Layer 17 of a small transformer language model trained on English Wikipedia (23 layers, counted from 0, width 64).
A neuron's activation on a vector x is SiLU(gate . x) times (in . x), where the dot is the dot product.

Input weights of the MLP neurons that the questions are about. A number n stands for n times 0.0041.
n10 gate: -45 36 28 -7 14 11 20 43 -30 -15 57 -10 0 1 66 -24 33 29 -6 0 -51 50 38 8 -47 26 -5 21 -56 -30 -1 3 2 0 -5 -1 12 -20 -1 -30 8 39 -22 59 10 49 -38 17 -95 11 -26 16 -22 40 -32 17 50 20 2 16 33 20 12 13
n17 gate: 13 54 -38 -3 47 -65 13 -36 -65 -57 -39 5 -8 -13 44 39 -4 -19 75 42 -32 9 32 16 20 20 15 -38 59 51 45 -28 40 28 34 -58 -3 7 -19 25 -25 15 48 17 -25 54 49 17 22 -52 35 -19 -32 24 28 -4 -8 11 -53 4 -21 -12 -5 -42
n20 gate: 57 -29 -37 24 -14 6 35 30 -12 60 -8 -20 -19 -5 -16 -32 -22 44 27 33 -28 -33 43 0 47 53 -46 -70 15 15 -11 -8 76 7 -10 29 8 12 -2 22 0 3 -4 -44 38 59 0 -48 3 10 -2 21 63 -43 -23 -5 -41 7 -10 4 -24 -42 -9 -11
n24 gate: -16 4 -32 17 10 22 -8 -13 -4 17 29 25 12 3 3 -64 29 32 19 34 58 -29 63 -3 26 9 -2 -13 63 11 28 -10 -1 19 -23 -31 -36 77 -33 -30 -19 15 59 23 -38 34 10 -6 26 25 3 13 21 23 24 2 -3 -20 13 15 78 -37 61 -74
n35 gate: -43 48 -7 -31 -22 -33 17 44 16 39 -19 -46 -6 -26 29 -29 31 50 11 -3 3 -21 -35 30 -16 -83 16 -23 -3 -24 42 -43 -4 12 -34 3 -37 7 -10 36 7 -16 -16 6 5 -46 32 14 -12 29 1 6 -18 40 76 -13 -51 -46 -1 52 -29 6 37 17
n72 gate: 10 17 10 47 -26 -8 -33 -7 -42 45 0 42 23 35 -27 -4 -2 4 -26 -40 -14 -40 4 -35 31 -28 -20 -14 -34 11 -48 -1 2 -9 19 -8 27 -5 -2 1 -29 -70 23 -2 29 -28 -15 43 -26 65 -25 3 -25 9 12 -54 -2 10 -18 31 14 9 -16 3
n112 gate: 26 -7 0 -3 -42 44 -14 43 -10 -24 34 36 9 8 61 89 8 -44 -29 19 12 78 -82 -53 5 -9 20 -14 13 -19 -20 -42 32 -41 31 41 -30 38 -40 -10 -31 27 -51 -11 21 44 -17 11 -19 46 8 52 26 0 -48 -10 -24 23 3 17 23 44 19 30
n127 gate: -10 -63 41 26 46 21 -63 -13 2 19 -54 -12 39 12 -63 -14 -9 -45 65 28 -16 37 61 31 4 35 46 33 -32 32 -17 -53 -24 38 -80 -13 -23 37 -43 -31 -8 13 -22 19 -52 -72 -31 -50 -12 -6 38 20 27 -5 -4 72 -38 7 -1 41 27 7 -29 -29
n147 gate: -34 25 5 20 -44 10 36 0 -13 -46 51 16 -13 -11 -53 20 -37 9 41 14 8 -23 68 -3 2 30 16 21 -15 -25 -2 -10 -29 37 35 18 -28 -17 -35 -30 6 18 -14 -7 -35 -12 9 -5 -33 65 19 15 -7 18 36 3 39 41 -49 42 -21 0 -12 -31
n158 gate: 56 18 48 55 -30 -14 -7 26 19 -23 52 21 13 9 -41 28 8 -22 37 -7 19 -63 -32 -52 -40 -2 55 -3 68 11 2 3 -32 4 -20 -62 18 -8 5 -24 -59 13 -15 -11 -9 23 -3 -6 6 -11 -28 -9 -32 -2 -28 -39 23 -11 -46 28 -3 35 53 60
n165 gate: 25 -2 -32 27 -10 -8 14 -16 -6 52 -5 -48 -17 -29 33 -62 -2 51 -18 26 -5 -11 5 -66 -18 60 12 -37 27 -1 42 13 9 50 -51 26 -3 -31 36 -12 30 41 7 -18 6 11 -8 31 3 9 12 38 44 -29 38 15 -9 -5 29 -26 -41 9 57 -14
n176 gate: -27 -22 -12 32 -18 34 -67 -4 -8 -27 0 20 54 -13 5 25 35 15 45 41 13 -12 -11 55 -48 19 15 27 9 8 -7 -16 -18 41 14 -53 55 29 12 21 32 52 38 3 -39 -32 -11 -11 13 -50 -13 -10 0 -11 30 -20 29 49 -27 -11 -15 -9 -70 2
n177 gate: -3 -21 22 42 26 -23 -18 45 28 -30 -7 36 -32 -23 74 21 49 2 7 -7 -53 34 -37 12 13 -15 10 60 21 -34 -11 -2 25 -61 5 7 -20 10 13 -8 -11 -47 58 -13 -27 -14 39 33 41 -60 13 -40 -11 18 -13 -58 -45 21 -8 44 42 -13 -23 22
n10 in: 61 -42 -16 4 -4 -16 20 -4 50 1 26 -12 -19 33 24 -48 -49 -27 -6 -35 59 2 42 31 19 13 26 -29 12 -3 -38 -50 -22 18 -6 -10 -38 -8 23 35 -16 -16 59 -22 -26 -24 26 -61 -27 9 21 -27 33 -19 14 38 -27 -28 -14 4 13 36 42 30
n17 in: -2 -14 -29 -2 9 28 6 60 -15 -32 31 -12 -3 29 -28 31 -27 -18 43 18 63 -9 51 -37 -11 15 12 -7 -14 -1 -46 -10 -7 -20 1 25 5 6 15 17 20 24 -12 -17 -38 16 5 -30 -50 16 47 -14 -19 19 5 -23 -4 59 -66 -17 70 19 18 -4
n20 in: 1 -17 -37 24 -6 22 -1 -19 -10 -3 -40 -1 0 -5 31 15 7 40 6 -26 -43 -12 -11 30 -37 -13 2 -66 30 33 30 11 9 -20 27 59 -39 -27 -8 3 20 -5 15 -60 -29 10 3 -24 -69 40 -21 -10 -7 7 31 2 -23 -41 -6 -21 30 -11 43 34
n24 in: 56 10 4 -14 10 -27 -43 33 -26 -8 34 -3 -65 22 -25 29 -14 15 51 15 -37 34 -39 28 6 35 40 6 -34 -48 9 2 5 33 5 0 -19 2 9 -21 -31 -11 10 3 -20 9 -17 37 -38 11 -24 2 -48 19 13 73 85 -64 9 -14 -1 -20 27 46
n35 in: 34 14 12 12 -8 28 35 51 16 -12 12 15 39 46 64 -10 -10 4 -44 10 -5 -10 14 39 -8 -47 -18 -58 52 -58 29 24 20 7 -7 46 11 -44 42 -14 -21 -15 6 0 3 -57 -38 -28 -68 19 26 4 29 23 9 16 -27 25 18 -5 28 -1 7 -6
n72 in: -12 12 33 6 -25 -6 -29 -23 -16 -22 30 21 -6 21 -13 8 -5 -13 12 -35 30 -23 -3 1 32 -43 15 15 -25 21 -8 -24 -11 14 9 -5 -27 8 -34 -37 -7 -31 -28 13 -3 -12 -23 -5 -26 37 -55 17 -55 10 -19 -40 40 24 -9 -6 18 33 -34 17
n112 in: 57 -4 -7 -6 -3 -14 56 -17 -33 -26 -15 -5 -35 23 18 -49 28 45 -20 -20 -34 78 -46 -86 -51 17 -32 -24 -29 23 -53 3 44 -55 35 18 -40 -17 -5 -14 -52 28 39 -36 -56 15 -17 -9 23 16 -20 22 -9 -18 -21 -28 8 -10 -29 -16 2 1 11 11
n127 in: 19 5 1 36 -29 1 3 24 31 5 37 -16 22 -23 2 25 -35 33 21 -6 -9 8 -60 14 21 -4 -33 -38 -57 3 27 73 -16 -9 20 -44 45 -27 16 -9 21 55 20 -51 42 64 -27 -26 -38 33 68 31 44 7 -12 -34 18 -6 20 -22 4 -46 -32 -5
n147 in: -36 44 21 6 -13 58 -1 4 -19 10 16 12 -14 21 9 -1 -18 6 -18 16 -26 -8 -8 -16 -69 -12 -12 19 11 1 5 21 52 15 13 -29 24 41 3 -40 -37 -39 36 32 -36 -19 22 -40 -33 -26 36 -25 -33 32 38 -39 12 -42 -9 46 -32 3 17 -7
n158 in: -15 -23 -22 -6 -53 -28 36 -27 -5 15 33 -7 -3 -6 10 -80 26 32 -34 -15 55 -3 -49 28 -20 5 -31 24 22 12 -39 19 9 16 3 -71 -46 38 -2 -3 -22 28 41 75 22 -5 -50 61 -15 -29 -5 8 -40 -31 -25 -10 2 -4 -10 9 -48 -11 -31 -74
n165 in: 74 27 -22 21 16 -3 38 26 -32 -17 -42 -50 9 -4 8 -24 52 8 -51 28 -40 -3 -39 -18 -5 -5 10 -46 -30 -3 6 -4 -28 -10 38 27 35 33 -36 -19 -18 5 16 35 35 60 -33 -2 11 42 2 -27 10 -14 30 -19 -31 -10 -6 -22 8 11 -13 -30
n176 in: 13 -18 -30 37 26 56 22 -9 14 20 14 -38 -7 8 -5 17 -6 40 21 66 38 17 -27 9 -20 44 -35 23 10 34 3 29 -10 -13 33 -4 28 1 19 -30 60 -19 -6 -10 26 -3 -33 -16 13 36 16 4 -14 29 -40 6 -44 -19 4 -49 -23 14 16 20
n177 in: -33 -26 48 10 -11 44 13 13 28 24 -46 -58 -11 -4 63 -3 -45 16 -3 43 34 -28 2 -3 -13 18 -8 42 -6 -24 22 -35 0 49 18 -49 0 -1 24 -28 -30 -6 20 -19 -37 -50 15 0 1 19 25 -3 -31 -31 29 14 41 -4 26 -53 11 43 -54 35

Each question shows a token from some text and the vector x that enters the MLP there. A number n stands for n times 0.041.

" the": -50 10 -3 9 46 -32 7 32 -36 -27 -26 -17 35 -8 -10 6 28 -17 -5 -2 38 -13 -1 -13 2 -8 -35 -11 -16 33 5 21 37 -17 43 -2 16 15 -19 14 38 -10 -1 22 -52 -16 -15 -35 -43 -19 -17 23 -9 -2 -9 3 -13 5 7 -8 -63 -3 -15 -47
The three highest activations, in order: n17, n176, n24

"ier": -16 -52 -15 9 6 -13 -40 26 4 -17 -7 -6 -31 3 11 -14 55 -10 13 21 14 -9 5 9 21 16 -29 -5 3 -4 60 41 -6 -11 49 -33 6 -16 5 -20 13 -42 27 -4 -30 -2 -4 20 -37 -14 27 3 9 -17 -33 -5 3 -30 -34 20 13 25 59 -26
Which neuron fires most, and how strongly? n24, at about 1.1

"a": -36 -58 -28 -13 24 12 -3 -9 -8 -35 -10 11 -42 21 -15 18 23 17 17 10 -10 23 -29 24 -2 -45 -37 46 8 13 -18 13 0 26 7 -25 23 -25 33 2 28 -15 12 -5 0 -10 41 -28 21 9 -41 -42 -1 16 -16 -16 39 -9 36 6 13 12 33 39
The three highest activations, in order: n176, n177, n165

"lets": 27 -66 -14 50 -13 3 -13 14 -6 -33 -3 -4 -35 6 -22 -51 45 3 2 46 -2 14 -12 -10 12 -16 -47 -3 -10 -27 12 15 7 -18 22 -21 -1 -1 -11 18 31 -10 35 -23 -35 10 -5 16 -29 6 -15 -17 13 -26 -20 -14 23 35 12 41 40 0 42 -3
Which two neurons fire most, strongest first? n20, n24

" |": -18 -25 -16 -17 28 6 34 -3 20 4 -22 -51 -13 -1 8 26 25 4 33 30 -16 -29 -17 -21 6 27 -76 23 -9 9 41 24 -5 4 -16 -3 -13 6 32 25 -27 -12 -11 28 -27 -4 7 6 -33 32 21 14 1 -1 19 -4 10 34 13 70 -33 -13 10 -25
The neuron with the highest activation: n147

" a": -38 9 -11 -5 38 4 -4 -31 -13 2 7 -44 10 10 -7 -27 24 -1 -22 3 -2 -18 -17 -26 -21 -20 -10 2 -4 15 29 10 22 -1 46 22 35 -4 23 21 9 -26 7 67 -29 -22 -13 21 -1 -4 -31 -3 49 41 -23 41 -32 -33 41 -6 -35 29 -5 -25
Which neuron fires most, and how strongly? n165, at about 0.78

",": -3 -7 19 9 9 -17 -24 -18 6 -37 -7 -3 -10 21 -4 9 48 -12 -47 3 6 -27 4 -41 0 0 -77 69 7 16 35 7 21 -3 18 2 -6 30 10 -9 15 -28 -31 18 -39 -6 15 -1 28 -46 -9 -23 -28 -9 9 31 7 41 -2 6 -18 13 -26 -22
The neuron with the highest activation: n177

"ir": 14 -78 -18 20 14 -19 -18 -4 19 -35 -25 -3 -18 -4 9 -24 26 6 1 38 -4 22 -21 4 38 -2 -26 -17 -29 6 27 18 -22 22 -5 -16 -7 -24 -12 15 36 -38 35 -39 -5 6 9 10 -50 -28 25 -51 25 13 -29 -9 14 9 -9 5 8 0 49 22
The neuron with the highest activation: n20

"ant": -52 -15 -21 -22 22 13 6 13 -15 -35 -43 3 -43 9 -8 4 69 -40 13 -51 -5 -44 20 32 -3 3 -26 -7 -3 -21 11 13 5 -8 32 -28 -36 22 -27 -11 12 -27 -19 -6 -7 -50 -36 -1 -12 -23 28 -5 -14 21 -2 -5 12 4 -19 17 -17 18 9 -27
The neuron with the highest activation: n147

"e": -53 12 3 17 -8 1 43 -2 2 -42 -29 13 -8 42 33 -29 33 -24 -1 -77 -3 -40 7 33 12 9 -29 12 15 -24 37 13 2 -17 37 -14 -8 31 -29 -22 7 -16 14 -9 -30 -58 -8 -14 7 0 4 -29 -24 20 14 -8 -2 -6 16 24 0 4 5 10
The neuron with the highest activation: n177

"ume": -7 16 -15 23 -27 -18 1 -34 23 -52 14 14 -23 -4 11 -22 84 -9 -12 -7 -27 -40 -27 9 -7 15 -53 25 19 6 48 3 -33 -32 40 -1 20 33 5 -33 -2 -31 7 0 -17 -5 -21 -5 -4 -10 -10 6 -5 -15 7 5 16 -1 18 35 -11 37 32 10
Which neuron fires most, and how strongly? n158, at about 1.4

"==": -6 25 22 -23 31 14 -9 10 -22 -21 7 -20 -39 4 14 -14 25 -6 26 -30 3 -24 -16 -8 17 -5 -35 23 -51 -1 -12 -27 28 -46 -27 1 31 -16 9 -6 14 5 -25 -19 -29 1 13 8 -26 8 -22 -39 -22 6 51 66 -16 41 8 43 24 13 15 -29
The neuron with the highest activation: n158

"u": 0 -51 -26 21 -2 -34 -4 1 19 -35 -5 -22 -41 18 -8 -35 20 -5 24 27 10 5 -4 6 13 18 -40 -7 -24 -13 42 17 -7 15 21 -29 -1 -20 -28 38 39 -40 44 -26 -19 -37 17 -25 -55 -14 16 -22 24 10 -16 -1 19 -11 -21 -17 2 -17 43 14
The neuron with the highest activation: n20

" sh": 1 17 4 -31 47 26 16 -23 33 7 -29 10 9 11 15 -18 -22 -9 4 -17 14 2 -26 46 48 14 13 33 -20 -3 17 -6 -10 17 -15 -12 33 -38 26 -15 2 -35 -46 -20 -17 29 -15 2 28 5 2 10 -3 -17 -48 -8 -3 17 45 60 -49 24 0 12
The neuron with the highest activation: n17

"iminated": -36 3 2 -2 3 -16 43 -37 -17 -69 -32 37 -53 19 8 -24 41 -20 -5 -12 -16 -38 21 1 6 -13 -58 -3 3 0 32 30 18 4 27 -19 6 21 17 12 -17 -18 22 42 -24 -25 -18 17 -20 10 20 -7 16 11 14 12 -7 38 14 34 -9 21 -10 8
Which neuron fires most, and how strongly? n147, at about 1.1

"\n": 22 45 5 0 -26 1 7 -26 -8 -28 10 -49 -49 3 2 13 6 -2 -23 38 -2 -38 5 -33 14 8 -14 21 -29 -3 30 -17 9 -31 20 21 8 10 -21 -9 41 16 12 -32 4 11 10 19 11 20 -36 -80 -4 -33 33 24 -13 12 26 1 18 23 -19 -35
The neuron with the highest activation: n165

" le": -7 -4 -13 24 50 -12 -49 -11 3 -35 -7 -11 33 23 -49 18 12 -6 4 -29 -13 8 -10 -5 12 5 23 13 -20 -12 -31 7 -26 11 41 -5 57 -59 27 23 13 -11 -30 -16 -5 -29 34 -15 6 50 6 -18 32 -11 -16 21 5 14 58 -2 11 -6 -5 -3
The three highest activations, in order: n127, n158, n112

" Music": 9 -54 -38 29 -40 2 5 -26 -21 -32 -10 38 -39 6 -13 -47 44 -1 1 6 6 -32 -7 4 -6 -28 -23 7 -4 -21 30 -5 7 9 19 -34 15 19 12 -14 -19 -27 -3 12 -47 17 -30 18 -49 23 -14 -3 54 2 14 -25 -1 3 -13 41 -14 22 -26 9
Which neuron fires most, and how strongly? n72, at about 1.5

" 2010": -22 -22 -19 -16 -53 -61 27 -22 -20 -1 1 -3 8 54 9 -37 18 -40 -1 -14 9 -23 44 -27 -1 13 -17 0 3 24 53 -38 4 -37 -11 -15 -20 -20 -3 -32 9 -11 -11 -9 -23 -11 -6 5 -21 -23 31 -20 -16 9 25 -11 13 -13 34 -30 -2 -5 -49 -20
The neuron with the highest activation: n176

"The": -16 10 -16 8 63 -31 -15 13 -24 -26 -10 -26 11 1 -16 5 40 -29 -16 16 23 -19 -2 -28 4 -12 -44 7 -54 17 7 -3 48 -11 3 3 61 12 -36 11 31 9 24 22 -58 10 -1 1 -27 -30 -41 20 8 -4 -1 7 -12 10 5 -8 -26 9 -25 -29
Which two neurons fire most, strongest first? n17, n35

"ña": -24 -46 -12 1 -3 2 -16 18 -22 -26 -35 -2 -15 54 -17 -17 43 3 7 17 15 -7 9 30 -10 -5 -20 28 -11 -24 59 34 18 -16 40 -29 -14 -20 4 12 18 -39 25 20 -26 -17 4 -13 -72 8 37 0 -13 -22 19 5 39 -18 -9 11 2 -8 16 -21
Which neuron fires most, and how strongly? n147, at about 1.2

" We": -21 -23 10 -3 32 1 24 -19 0 -23 -16 2 5 13 -45 -21 43 14 24 32 18 18 16 -22 27 -6 -5 41 8 -12 -12 26 31 51 17 -28 44 -24 9 5 7 -34 14 -10 -19 23 24 -1 56 19 -11 -21 23 -37 -24 -21 35 43 6 19 -17 14 44 7
Which neuron fires most, and how strongly? n35, at about 0.47

"|": -21 -9 25 65 12 -26 -30 -27 -1 -4 -9 -40 20 -2 12 -3 1 -16 33 10 -12 -17 -18 -31 33 3 -58 -4 -26 -1 18 -7 39 -32 -18 -17 6 -4 8 61 48 24 -7 -33 -49 -2 -22 -15 -21 13 -38 -19 -16 -21 2 28 12 16 9 27 -3 2 -11 -3
The neuron with the highest activation: n127

"es": 16 -68 -16 9 -8 -2 -10 -2 29 -47 -42 1 -61 4 -37 -46 35 -2 1 53 -13 -5 -9 19 16 -23 -3 -1 -15 -13 9 12 7 2 11 -24 3 -1 -3 36 29 -29 35 0 -18 23 21 -2 -29 8 -2 -23 6 -6 -15 -12 32 18 0 36 47 -1 37 1
Which two neurons fire most, strongest first? n24, n20

"ours": 21 -30 18 29 -4 -13 13 1 -10 -14 -8 16 -32 21 -34 -21 48 -2 -34 37 -20 12 -59 -10 4 -40 -22 12 -38 -26 -39 -12 8 -7 23 -29 -16 -27 17 8 -11 -11 -3 18 -16 14 -20 2 30 18 -9 -69 3 -10 -20 -45 13 29 14 25 -11 3 37 15
The three highest activations, in order: n112, n158, n72

"ñ": -41 12 -7 -10 -7 5 9 18 -4 -28 -11 55 1 2 2 -20 -30 11 -4 11 18 -6 39 27 -1 -24 28 30 -26 -4 20 17 -15 6 -38 23 5 -27 -24 2 13 -80 1 -14 -15 0 14 3 -32 0 -8 -45 24 -44 -14 -28 -22 -20 -51 16 -10 -2 41 30
Which two neurons fire most, strongest first? n147, n35

"ur": -11 -47 23 8 6 0 -13 -21 12 -44 0 -1 -36 -7 1 -1 -6 5 9 -2 38 8 -9 24 12 10 1 -13 -42 29 14 25 -21 31 -22 -11 -5 -47 14 23 27 -32 7 -33 -5 -21 -12 -4 -74 -22 35 -45 47 -8 -9 -27 13 -32 -11 11 10 9 39 31
Which two neurons fire most, strongest first? n127, n112

" to": -27 4 -20 -23 17 18 12 -24 31 -29 -9 -3 14 33 -12 1 27 -8 19 53 -23 0 -40 -1 25 21 -25 35 6 -35 -1 -36 -11 14 -4 1 35 1 -3 9 -18 -23 36 32 -63 -9 23 0 15 -11 8 0 -27 -23 -27 38 7 5 39 -7 -59 38 14 10
The neuron with the highest activation: n176

" on": -16 22 -13 -22 21 21 27 1 57 -30 -26 18 -4 21 16 29 51 3 -6 42 -16 4 4 -31 -1 -34 -70 -24 -4 27 27 -10 -2 -3 -10 -25 15 -23 -2 18 -6 -14 -11 -17 -32 -38 -8 26 -15 17 -2 -17 -3 -3 0 27 -16 -4 27 2 -36 69 18 0
The neuron with the highest activation: n35

"view": 10 -24 -12 18 -43 -34 27 -9 -17 -43 -13 25 -18 8 5 -29 33 -54 -8 -24 9 -41 -16 -4 19 -16 -21 -8 -48 15 40 -8 1 -13 21 -15 -21 15 -34 -46 4 36 -4 -25 -16 -20 -23 9 -8 12 -19 14 42 8 -21 8 5 44 17 23 -10 53 -10 -8
Which two neurons fire most, strongest first? n112, n72